Layer 7 of a small transformer language model trained on English Wikipedia (16 layers, counted from 0, width 64).
A neuron's activation on a vector x is GELU(weights . x), where the dot is the dot product.

Input weights of the MLP neurons that the questions are about. A number n stands for (n - 500) times 0.003.
n9: 582 275 433 508 627 525 567 609 780 357 418 589 534 470 518 465 633 409 558 241 382 646 621 513 601 657 411 524 629 432 479 714 711 602 376 647 553 335 344 500 399 490 256 534 489 386 412 496 539 651 795 450 455 721 484 450 410 364 403 386 459 557 570 574
n75: 546 616 676 648 335 685 558 376 648 313 475 487 500 587 486 371 506 582 615 392 335 494 422 505 549 459 470 680 643 778 386 520 706 541 364 575 331 655 434 437 503 446 575 500 549 689 384 708 431 505 604 549 486 231 468 379 453 320 451 481 584 470 478 466
n84: 441 480 454 589 479 455 531 376 328 383 446 665 520 321 481 577 399 613 714 387 541 589 529 534 693 455 513 597 543 472 356 511 399 442 262 716 440 328 317 407 657 582 486 683 355 547 391 325 373 480 635 452 659 470 408 438 295 497 485 457 379 412 349 454
n94: 489 345 558 401 500 356 218 493 736 507 567 389 498 710 520 552 429 295 308 834 546 511 555 482 421 521 593 532 433 586 458 609 617 597 517 640 540 459 358 569 456 572 588 359 611 666 283 670 466 566 457 507 423 213 478 395 574 611 470 451 597 603 465 596
n101: 606 279 625 444 577 626 440 270 621 446 529 290 535 526 438 693 417 530 266 612 520 435 590 415 479 309 504 604 281 394 535 449 501 620 456 367 528 256 525 395 630 493 544 397 440 760 611 457 283 482 633 701 804 333 506 334 429 385 557 366 548 511 590 502
n103: 502 691 444 396 826 537 423 558 373 344 577 649 762 663 457 460 463 644 720 478 541 552 465 594 443 462 452 326 654 438 284 443 636 604 285 487 552 605 452 529 511 543 303 363 474 546 320 493 554 587 797 485 556 587 577 564 550 482 507 579 553 601 549 423
n108: 509 420 697 496 431 528 554 412 547 582 567 415 481 394 422 517 415 557 509 500 395 472 393 558 655 275 663 657 683 602 458 552 646 522 451 510 617 628 513 593 340 408 436 584 341 738 410 567 499 294 444 538 367 327 660 244 369 679 432 401 533 474 585 194
n121: 605 595 662 540 551 433 436 619 454 300 458 435 598 508 430 624 454 260 507 513 620 259 533 278 514 551 557 446 729 658 539 495 331 578 494 286 187 417 546 359 454 481 549 407 551 498 463 642 621 503 448 492 851 517 350 582 515 315 185 482 432 511 552 462
n132: 440 553 587 479 433 397 531 603 705 683 513 565 697 494 514 468 457 474 555 737 849 490 469 577 680 427 377 367 394 476 454 562 518 486 469 627 307 418 506 526 405 155 375 478 459 419 423 707 498 480 171 362 617 641 535 371 725 422 749 524 492 436 440 621
n139: 470 575 505 568 480 545 417 628 501 294 469 669 556 229 575 482 588 409 569 467 563 481 499 460 880 599 384 592 578 407 409 601 467 547 506 552 613 461 672 460 597 426 573 360 468 564 246 494 486 550 577 528 503 311 446 445 423 566 338 526 553 557 353 560
n142: 458 444 563 536 283 303 436 841 545 591 727 549 622 826 504 462 432 675 366 794 761 427 363 298 365 664 305 595 285 344 464 604 417 576 446 579 634 459 537 416 559 546 503 604 636 674 610 567 448 513 502 588 450 381 272 503 461 560 592 416 699 622 396 656
n145: 617 419 506 797 591 509 404 705 486 473 516 451 431 739 423 475 387 712 547 657 743 465 548 610 452 628 531 578 490 520 295 583 427 552 480 414 547 264 688 465 332 477 540 295 575 508 443 437 442 599 414 586 630 396 451 370 520 488 190 488 631 480 437 563
n150: 418 318 539 359 663 173 384 605 551 547 517 451 456 407 428 451 386 543 490 388 341 553 502 558 779 551 507 475 522 777 697 519 457 434 416 283 574 598 633 503 381 387 690 329 622 569 971 464 389 733 369 534 586 599 385 385 588 516 418 477 549 525 388 597
n194: 410 733 518 484 412 640 539 640 447 496 700 399 408 503 660 379 538 585 302 511 535 442 487 481 574 571 420 370 535 528 492 477 445 514 323 375 296 500 639 390 433 496 721 219 436 551 297 391 420 611 472 420 478 565 539 415 380 758 611 571 469 768 568 460
n198: 630 548 695 461 604 436 496 651 503 621 350 510 476 654 406 557 421 416 643 743 445 530 426 437 501 253 627 604 442 567 566 382 669 504 580 453 545 491 503 493 633 498 505 392 325 597 598 432 393 593 267 521 539 584 579 502 526 437 269 454 494 363 320 469
n212: 385 583 442 485 654 422 415 159 483 785 460 546 538 520 387 477 498 435 312 364 438 611 336 622 434 482 409 598 541 268 386 463 431 548 614 543 524 654 369 554 657 497 620 572 650 768 699 512 353 669 607 348 578 639 378 685 349 426 482 494 370 562 402 405
n229: 468 597 400 382 505 592 517 434 563 209 598 716 670 460 359 311 225 499 408 552 650 562 435 551 517 375 425 451 656 577 496 576 514 650 440 529 347 626 500 746 554 439 499 530 370 569 249 707 406 505 496 446 355 477 541 412 656 535 298 542 412 410 486 620
n235: 499 387 570 456 535 621 395 428 431 524 454 402 523 515 631 565 537 397 255 412 733 453 331 461 493 612 341 693 508 437 314 747 644 581 436 391 488 372 223 533 486 493 517 415 527 442 334 507 474 452 581 529 488 599 481 435 338 589 685 607 632 588 692 372
n242: 431 497 427 480 316 463 608 374 468 681 497 536 412 634 457 418 523 512 593 541 395 534 548 422 595 577 431 406 375 346 498 755 339 580 647 253 516 295 368 537 285 486 563 320 347 319 509 358 183 595 587 352 414 635 605 456 449 655 261 675 561 542 609 679
n246: 332 503 591 462 381 679 459 550 669 286 596 151 386 916 508 424 612 418 600 429 481 388 416 355 516 333 609 463 468 499 455 673 477 314 362 450 626 521 310 399 587 465 390 391 484 585 544 620 413 740 567 574 480 656 592 300 465 384 488 648 624 472 584 500
n266: 599 356 413 632 522 236 350 635 479 544 494 541 374 469 438 364 758 532 621 488 500 449 411 517 717 575 392 399 545 461 379 493 482 303 503 488 575 549 541 578 695 314 777 384 541 603 396 532 577 474 528 506 437 592 576 558 566 400 424 461 231 447 332 430
n270: 690 573 429 557 481 526 380 496 411 488 507 569 502 424 380 536 292 491 505 548 451 348 467 566 618 619 374 608 548 338 511 759 443 375 425 305 649 557 474 610 567 601 674 319 656 551 533 342 745 487 404 627 374 584 369 349 550 519 302 574 452 640 512 488
n312: 348 628 513 579 670 398 377 447 509 428 562 556 396 517 368 518 763 283 381 612 377 408 526 399 713 282 499 439 563 461 567 188 473 522 450 342 376 618 532 576 659 251 491 315 534 596 457 596 639 613 438 526 484 713 491 353 561 779 458 527 515 314 386 581
n321: 532 585 374 687 330 572 385 588 337 687 689 596 507 626 257 671 725 490 524 553 357 460 542 490 518 488 511 483 481 584 466 580 679 262 418 537 381 458 499 418 322 489 564 624 511 505 418 526 535 607 602 564 507 488 519 424 592 317 377 626 329 582 578 515
n327: 642 382 505 281 466 598 394 566 470 549 371 562 473 446 426 365 436 404 674 489 328 348 703 537 705 581 370 547 315 721 531 693 414 422 669 604 733 746 399 615 489 442 332 232 470 595 691 451 481 538 387 417 515 502 440 323 496 288 457 449 521 560 591 470
n335: 205 378 553 551 499 680 592 481 584 511 405 615 418 452 476 574 548 550 518 468 432 601 614 612 672 491 484 537 446 485 474 529 564 505 633 543 424 594 506 384 442 433 504 559 430 595 471 546 433 503 432 361 506 504 439 585 424 358 539 442 378 383 604 598
n344: 415 724 471 318 481 502 412 604 481 680 530 539 564 442 380 636 509 445 453 480 503 347 301 577 364 417 504 461 403 691 522 439 566 531 348 699 506 477 562 726 599 773 377 467 509 746 637 284 280 238 560 428 385 545 445 483 502 565 508 458 392 622 351 529
n357: 319 555 636 297 330 430 481 556 556 486 371 510 594 508 599 398 470 547 469 586 728 523 573 471 768 290 567 426 685 476 510 481 411 632 614 373 463 544 506 329 463 450 531 369 517 486 414 658 709 645 354 665 382 494 549 520 557 424 475 254 524 270 555 609
n358: 413 443 672 547 219 572 610 463 158 520 640 416 593 529 638 466 524 416 492 636 555 525 406 380 399 613 423 572 588 602 426 405 544 432 509 641 573 454 544 416 562 614 363 503 508 530 490 416 479 447 439 409 638 452 500 607 305 425 618 463 386 161 294 466
n365: 489 495 634 334 444 448 679 637 395 336 429 496 591 510 568 636 466 546 541 602 564 469 401 214 607 505 330 447 455 569 329 670 248 357 646 399 629 539 461 557 440 372 586 424 290 589 592 560 623 522 586 565 495 515 583 594 559 406 427 583 294 562 544 508
n372: 553 508 544 572 561 544 617 249 327 467 518 418 534 387 517 522 533 531 531 380 229 399 361 489 599 693 363 402 324 621 370 430 641 588 439 330 333 438 388 503 586 606 408 383 409 743 348 274 647 460 711 658 584 354 506 484 388 324 539 365 764 595 603 783
n377: 414 463 654 546 530 420 422 590 393 579 688 546 528 582 458 469 460 412 341 602 532 149 372 473 303 691 387 276 671 469 637 465 417 469 430 477 311 640 279 416 538 437 541 589 423 568 624 644 492 582 545 551 618 308 426 518 489 196 584 349 606 433 330 300

Each question shows a token from some text and the vector x that enters the MLP there. A number n stands for (n - 500) times 0.0094.

"ain": 435 728 509 511 548 515 482 376 332 335 489 410 486 412 468 513 531 656 576 351 323 525 584 495 422 634 662 659 582 551 605 420 497 450 526 504 532 422 639 490 489 405 596 591 400 286 575 412 607 511 420 529 390 339 624 636 702 594 449 432 507 440 643 323
The most active neuron and its activation: n108, at about 2.2

"ik": 398 677 302 565 544 401 434 403 460 469 553 530 557 316 590 575 512 507 522 308 509 462 634 432 434 604 511 574 412 475 646 332 441 465 585 619 473 498 674 507 450 389 528 721 501 258 489 422 700 610 453 497 481 329 640 492 543 426 614 430 655 609 444 473
The neuron with the highest activation: n139

" |": 470 654 615 503 445 456 412 438 398 510 253 556 537 480 569 435 454 590 522 441 389 571 588 575 368 577 652 583 362 438 552 470 431 477 597 568 449 616 776 458 467 481 548 689 371 349 494 643 583 296 573 438 300 454 575 590 581 586 516 557 450 546 383 452
Which two neurons fire most, strongest first? n108, n335

" pre": 557 494 446 311 409 567 456 487 443 461 416 406 438 506 639 483 486 649 506 579 402 350 713 568 373 628 729 559 483 392 617 490 480 537 409 435 513 370 587 623 624 437 641 633 465 188 495 471 597 427 428 481 500 494 519 500 601 561 555 628 427 534 572 283
The neuron with the highest activation: n270

"hed": 459 646 284 466 668 417 404 516 429 357 424 308 447 550 467 420 498 619 618 514 422 558 418 486 311 587 660 605 314 522 522 447 489 512 597 606 599 430 660 419 444 392 593 638 536 368 433 438 524 464 495 591 400 370 628 620 712 570 538 570 672 464 555 560
The most active neuron and its activation: n145, at about 2.9

" and a": 357 601 350 540 523 507 385 556 484 371 235 337 493 614 684 271 452 585 511 561 344 494 538 657 296 590 530 621 447 509 543 507 421 499 565 520 592 448 487 462 525 571 616 597 372 293 527 568 590 455 506 561 561 474 612 616 634 549 565 571 536 510 450 380
The neuron with the highest activation: n246

"os": 433 574 341 441 397 369 382 339 511 434 502 611 484 315 551 538 540 638 591 493 370 484 556 492 372 465 582 531 479 545 659 194 431 509 486 539 546 496 608 458 534 422 462 794 580 306 401 496 758 574 535 512 486 476 661 633 471 407 638 564 556 554 557 375
Which three neurons fire most, strongest first? n84, n321, n103

"30": 646 677 328 537 542 509 292 324 582 363 609 417 449 506 592 501 535 696 471 526 420 606 511 476 281 679 588 509 462 474 471 480 431 431 541 588 397 577 614 470 485 460 458 738 398 181 579 512 530 468 510 507 353 408 496 701 615 561 631 570 461 537 359 433
The neuron with the highest activation: n321

"ars": 325 670 422 516 433 532 452 466 528 444 339 551 451 308 533 514 520 491 450 351 410 467 607 509 238 645 499 482 521 554 519 285 580 468 722 490 421 406 732 506 524 405 520 703 450 214 510 396 631 518 546 492 504 356 538 694 608 638 578 634 638 565 535 508
The neuron with the highest activation: n372

" det": 554 497 483 541 452 532 348 503 416 311 329 476 478 429 573 311 458 708 674 390 625 460 471 563 212 492 718 654 327 559 705 469 440 532 534 440 490 374 496 565 421 466 543 570 497 380 500 427 662 443 404 540 562 446 507 650 529 524 616 531 587 614 589 522
The most active neuron and its activation: n145, at about 2.4

"9": 721 574 346 479 543 528 363 409 540 355 442 436 380 500 578 473 484 588 428 475 427 469 564 454 365 687 566 672 424 493 478 455 545 509 594 630 414 674 652 466 364 398 447 725 456 258 457 542 556 471 537 451 358 347 582 734 570 622 637 612 459 504 441 448
The neuron with the highest activation: n75

" Louis": 557 667 514 513 298 430 467 385 587 382 409 541 508 310 637 507 512 598 522 287 473 474 481 490 337 550 579 507 411 423 647 308 468 560 544 561 329 472 537 545 591 371 486 529 541 270 423 556 553 591 444 601 450 341 668 619 661 558 531 519 671 652 554 488
Which three neurons fire most, strongest first? n75, n372, n357

"ult": 499 611 388 356 508 462 306 505 427 345 566 643 555 587 609 472 422 611 554 567 415 485 549 391 240 546 753 543 294 422 662 538 434 609 580 539 579 386 546 462 545 403 465 562 526 224 564 478 507 498 508 465 479 390 611 525 436 541 619 618 494 571 574 395
Which three neurons fire most, strongest first? n142, n242, n103

" the": 521 660 414 525 514 498 491 491 538 464 211 294 532 580 769 370 448 554 539 443 396 507 608 549 326 517 530 649 412 516 626 477 468 479 618 439 653 422 502 488 539 502 586 645 436 301 457 476 501 495 442 588 480 497 523 599 594 549 648 606 444 576 414 329
The most active neuron and its activation: n198, at about 0.13

" Japan": 487 678 414 578 393 584 476 407 522 394 412 512 627 404 633 566 465 593 604 404 452 534 721 387 300 537 521 484 441 397 487 257 538 468 564 606 436 378 616 479 507 438 617 695 316 250 528 564 510 563 604 442 479 456 681 593 525 580 532 508 551 613 331 432
The most active neuron and its activation: n84, at about 2.9

"ary": 471 753 400 476 440 554 422 444 431 417 318 394 546 463 559 459 500 542 387 416 450 495 540 442 447 566 597 577 406 453 484 402 469 438 585 499 613 299 550 491 444 427 474 786 444 302 609 439 512 417 569 624 465 384 596 627 686 709 676 582 693 529 588 451
The neuron with the highest activation: n235

",": 392 604 424 593 595 441 423 414 471 355 215 374 479 461 644 338 571 569 558 430 450 592 705 541 307 495 544 625 446 391 607 442 442 394 658 507 551 463 472 454 547 559 493 530 535 332 510 584 623 425 613 477 358 553 601 553 631 646 513 536 550 535 433 505
Which two neurons fire most, strongest first? n9, n312

" T": 506 680 371 546 464 611 455 359 467 495 412 502 435 355 623 294 464 563 572 455 588 568 612 510 308 536 502 511 425 295 629 363 475 487 537 552 621 532 575 530 427 529 639 710 307 312 484 621 540 464 367 449 545 373 602 608 615 503 678 647 585 551 451 414
The neuron with the highest activation: n132

"N": 426 636 475 509 513 393 619 461 537 510 533 535 567 504 494 553 335 596 426 297 357 375 626 483 366 569 570 649 461 332 562 500 552 550 685 461 477 495 620 407 434 409 486 660 340 249 630 570 604 527 456 402 452 314 506 639 663 553 623 646 503 646 448 424
The neuron with the highest activation: n377

";": 428 585 543 478 565 318 450 530 529 477 208 387 495 540 553 393 511 724 532 439 416 505 663 451 418 567 589 480 449 326 613 456 502 469 575 419 484 589 533 521 542 582 534 685 527 251 417 511 570 492 647 450 389 427 616 612 701 556 666 496 524 519 368 446
Which three neurons fire most, strongest first? n357, n103, n266

"ays": 385 562 490 578 458 504 371 431 506 359 457 578 599 263 409 500 494 543 449 375 541 643 672 449 323 605 539 511 400 579 536 264 532 477 585 623 547 353 636 523 454 407 670 668 484 293 503 399 560 565 509 534 427 303 588 668 520 571 647 564 688 620 407 457
The most active neuron and its activation: n139, at about 1.9

" Mal": 494 607 456 483 364 585 419 438 540 440 474 436 589 488 587 470 480 591 642 386 420 542 644 493 405 597 599 421 478 266 653 287 415 429 563 655 461 513 617 551 621 465 543 577 314 126 510 427 529 490 422 467 667 370 623 576 467 519 647 684 530 583 516 405
Which three neurons fire most, strongest first? n84, n194, n358

" p": 552 573 281 338 568 621 412 526 545 518 460 483 390 486 627 354 460 652 460 535 473 428 498 546 267 599 564 597 499 305 727 583 446 358 617 575 502 525 571 569 598 468 520 681 338 175 496 466 538 451 484 426 451 419 558 640 577 489 511 686 477 603 546 418
The neuron with the highest activation: n242

".": 359 662 394 455 499 475 388 421 452 465 458 373 363 361 679 501 347 564 529 409 473 502 566 543 275 617 642 455 371 467 676 359 577 382 538 500 528 589 536 487 490 602 491 636 458 233 536 632 594 391 695 516 426 540 491 577 626 561 590 540 617 587 482 457
Which two neurons fire most, strongest first? n344, n103

"7": 542 639 299 367 550 532 618 404 527 321 486 427 505 481 506 547 435 640 394 285 506 488 496 545 302 575 589 535 461 470 548 561 504 425 623 540 421 646 660 440 433 382 502 683 460 241 502 603 415 551 540 576 338 438 535 731 741 616 662 579 524 461 434 486
The neuron with the highest activation: n229

" con": 621 505 535 441 342 491 419 582 506 415 339 371 359 424 605 454 607 538 379 552 531 473 658 566 164 493 727 500 413 404 679 546 462 516 592 473 398 440 497 573 611 404 585 577 449 256 613 550 504 338 498 482 603 465 538 629 595 534 558 599 491 597 563 333
The most active neuron and its activation: n121, at about 1.5

"26": 512 701 415 397 389 463 379 290 524 372 646 463 441 451 628 506 502 690 533 471 484 544 615 486 466 594 639 527 524 623 541 376 464 491 502 610 482 561 654 440 516 398 311 642 391 201 491 564 528 520 515 471 409 389 558 695 614 646 609 562 511 440 341 406
The most active neuron and its activation: n358, at about 2.3

"0": 502 598 440 521 426 549 489 469 446 420 484 365 500 394 604 522 452 594 597 489 464 505 631 527 386 595 712 527 342 349 468 329 443 447 465 595 673 705 563 451 437 447 591 775 507 242 489 581 457 488 536 443 385 354 595 688 554 481 532 730 389 606 404 480
The most active neuron and its activation: n321, at about 0.69

" by": 404 613 451 596 516 455 373 548 530 372 180 474 479 497 682 360 454 617 493 471 444 524 595 533 351 519 616 677 386 474 484 537 535 459 518 365 468 436 453 479 567 425 533 546 538 213 508 637 553 527 487 590 466 449 550 670 672 489 539 453 594 695 569 388
The neuron with the highest activation: n235

"o": 390 759 494 376 517 367 385 263 546 418 361 553 547 389 637 610 559 598 478 464 501 406 647 415 262 534 543 459 516 495 578 407 480 504 564 472 444 450 659 506 381 439 587 797 479 312 545 479 607 640 491 500 530 508 537 565 633 553 568 556 552 583 353 432
The most active neuron and its activation: n121, at about 1.3

" his": 441 637 398 536 500 524 462 543 603 455 342 258 533 492 790 428 469 498 503 472 378 626 538 552 417 551 553 687 430 549 559 526 443 458 563 475 662 283 562 512 577 534 544 599 390 178 557 516 575 490 405 553 440 428 531 482 651 607 528 479 492 606 433 345
The neuron with the highest activation: n235

" used": 406 535 394 438 671 464 456 523 425 416 435 436 452 523 501 390 490 769 629 402 414 446 535 577 412 510 584 704 341 420 573 484 469 557 509 448 581 377 660 571 529 341 726 486 565 256 575 455 527 384 518 570 347 422 610 631 591 618 565 519 616 614 355 407
Which three neurons fire most, strongest first? n150, n145, n266

" released": 478 550 493 487 518 452 539 474 539 495 445 508 436 575 495 407 474 806 537 447 481 539 432 385 279 539 587 628 359 547 611 520 525 483 552 489 399 370 600 555 549 340 651 594 552 24 523 585 640 401 542 440 318 341 545 601 727 570 533 484 578 646 406 464
The neuron with the highest activation: n142

"o.": 431 597 514 385 497 487 439 436 484 532 316 405 554 474 769 487 435 605 560 413 447 570 737 550 300 507 659 508 480 375 630 417 495 465 563 344 519 466 552 493 419 579 605 472 430 359 516 475 661 469 690 521 379 465 542 543 725 572 499 477 591 431 382 443
The most active neuron and its activation: n357, at about 3.4

" South": 616 651 426 523 375 528 470 473 553 408 353 457 509 311 555 482 513 606 506 432 480 558 556 301 290 475 586 427 380 360 582 377 583 544 594 603 536 528 701 606 507 355 604 610 344 278 431 622 460 562 520 623 505 370 609 616 544 509 555 577 518 696 490 367
Which three neurons fire most, strongest first? n139, n365, n194

"ash": 398 619 370 439 506 492 369 358 495 378 537 474 513 357 520 561 480 627 674 434 397 593 606 267 371 556 469 409 482 576 728 413 515 395 648 660 491 473 687 420 592 582 533 606 401 320 564 518 667 510 548 523 442 333 579 579 532 467 503 577 611 594 415 394
The most active neuron and its activation: n139, at about 0.37

" Chinese": 498 722 344 476 463 552 456 444 562 420 405 475 595 445 596 585 453 594 557 346 542 547 546 492 274 491 626 509 444 361 491 418 531 516 487 654 475 353 522 464 515 395 622 713 350 191 634 581 434 504 531 587 509 477 658 621 576 527 500 551 622 558 283 410
The neuron with the highest activation: n84

"ot": 421 662 487 412 595 453 419 418 335 363 430 541 553 556 591 499 609 536 503 525 385 456 548 413 397 489 643 621 400 596 686 477 451 461 535 457 582 464 694 534 508 295 526 529 439 309 558 396 597 548 348 532 373 333 610 716 621 635 511 732 560 432 529 371
The most active neuron and its activation: n312, at about 3.2

" The": 539 636 409 490 543 529 470 510 530 395 209 349 571 454 697 350 379 503 629 407 351 605 676 576 426 589 576 695 433 504 614 468 479 461 592 431 580 473 429 498 497 506 567 678 456 349 453 594 454 457 444 504 454 512 529 587 514 533 623 601 482 627 456 324
The neuron with the highest activation: n327

"ed by": 423 647 382 588 498 488 347 551 494 409 209 400 534 525 654 355 406 661 458 432 402 552 544 451 325 514 661 642 394 504 513 544 549 526 565 442 483 433 576 482 517 411 580 565 525 240 552 549 547 510 488 580 472 428 524 695 639 524 536 404 670 712 511 375
The neuron with the highest activation: n145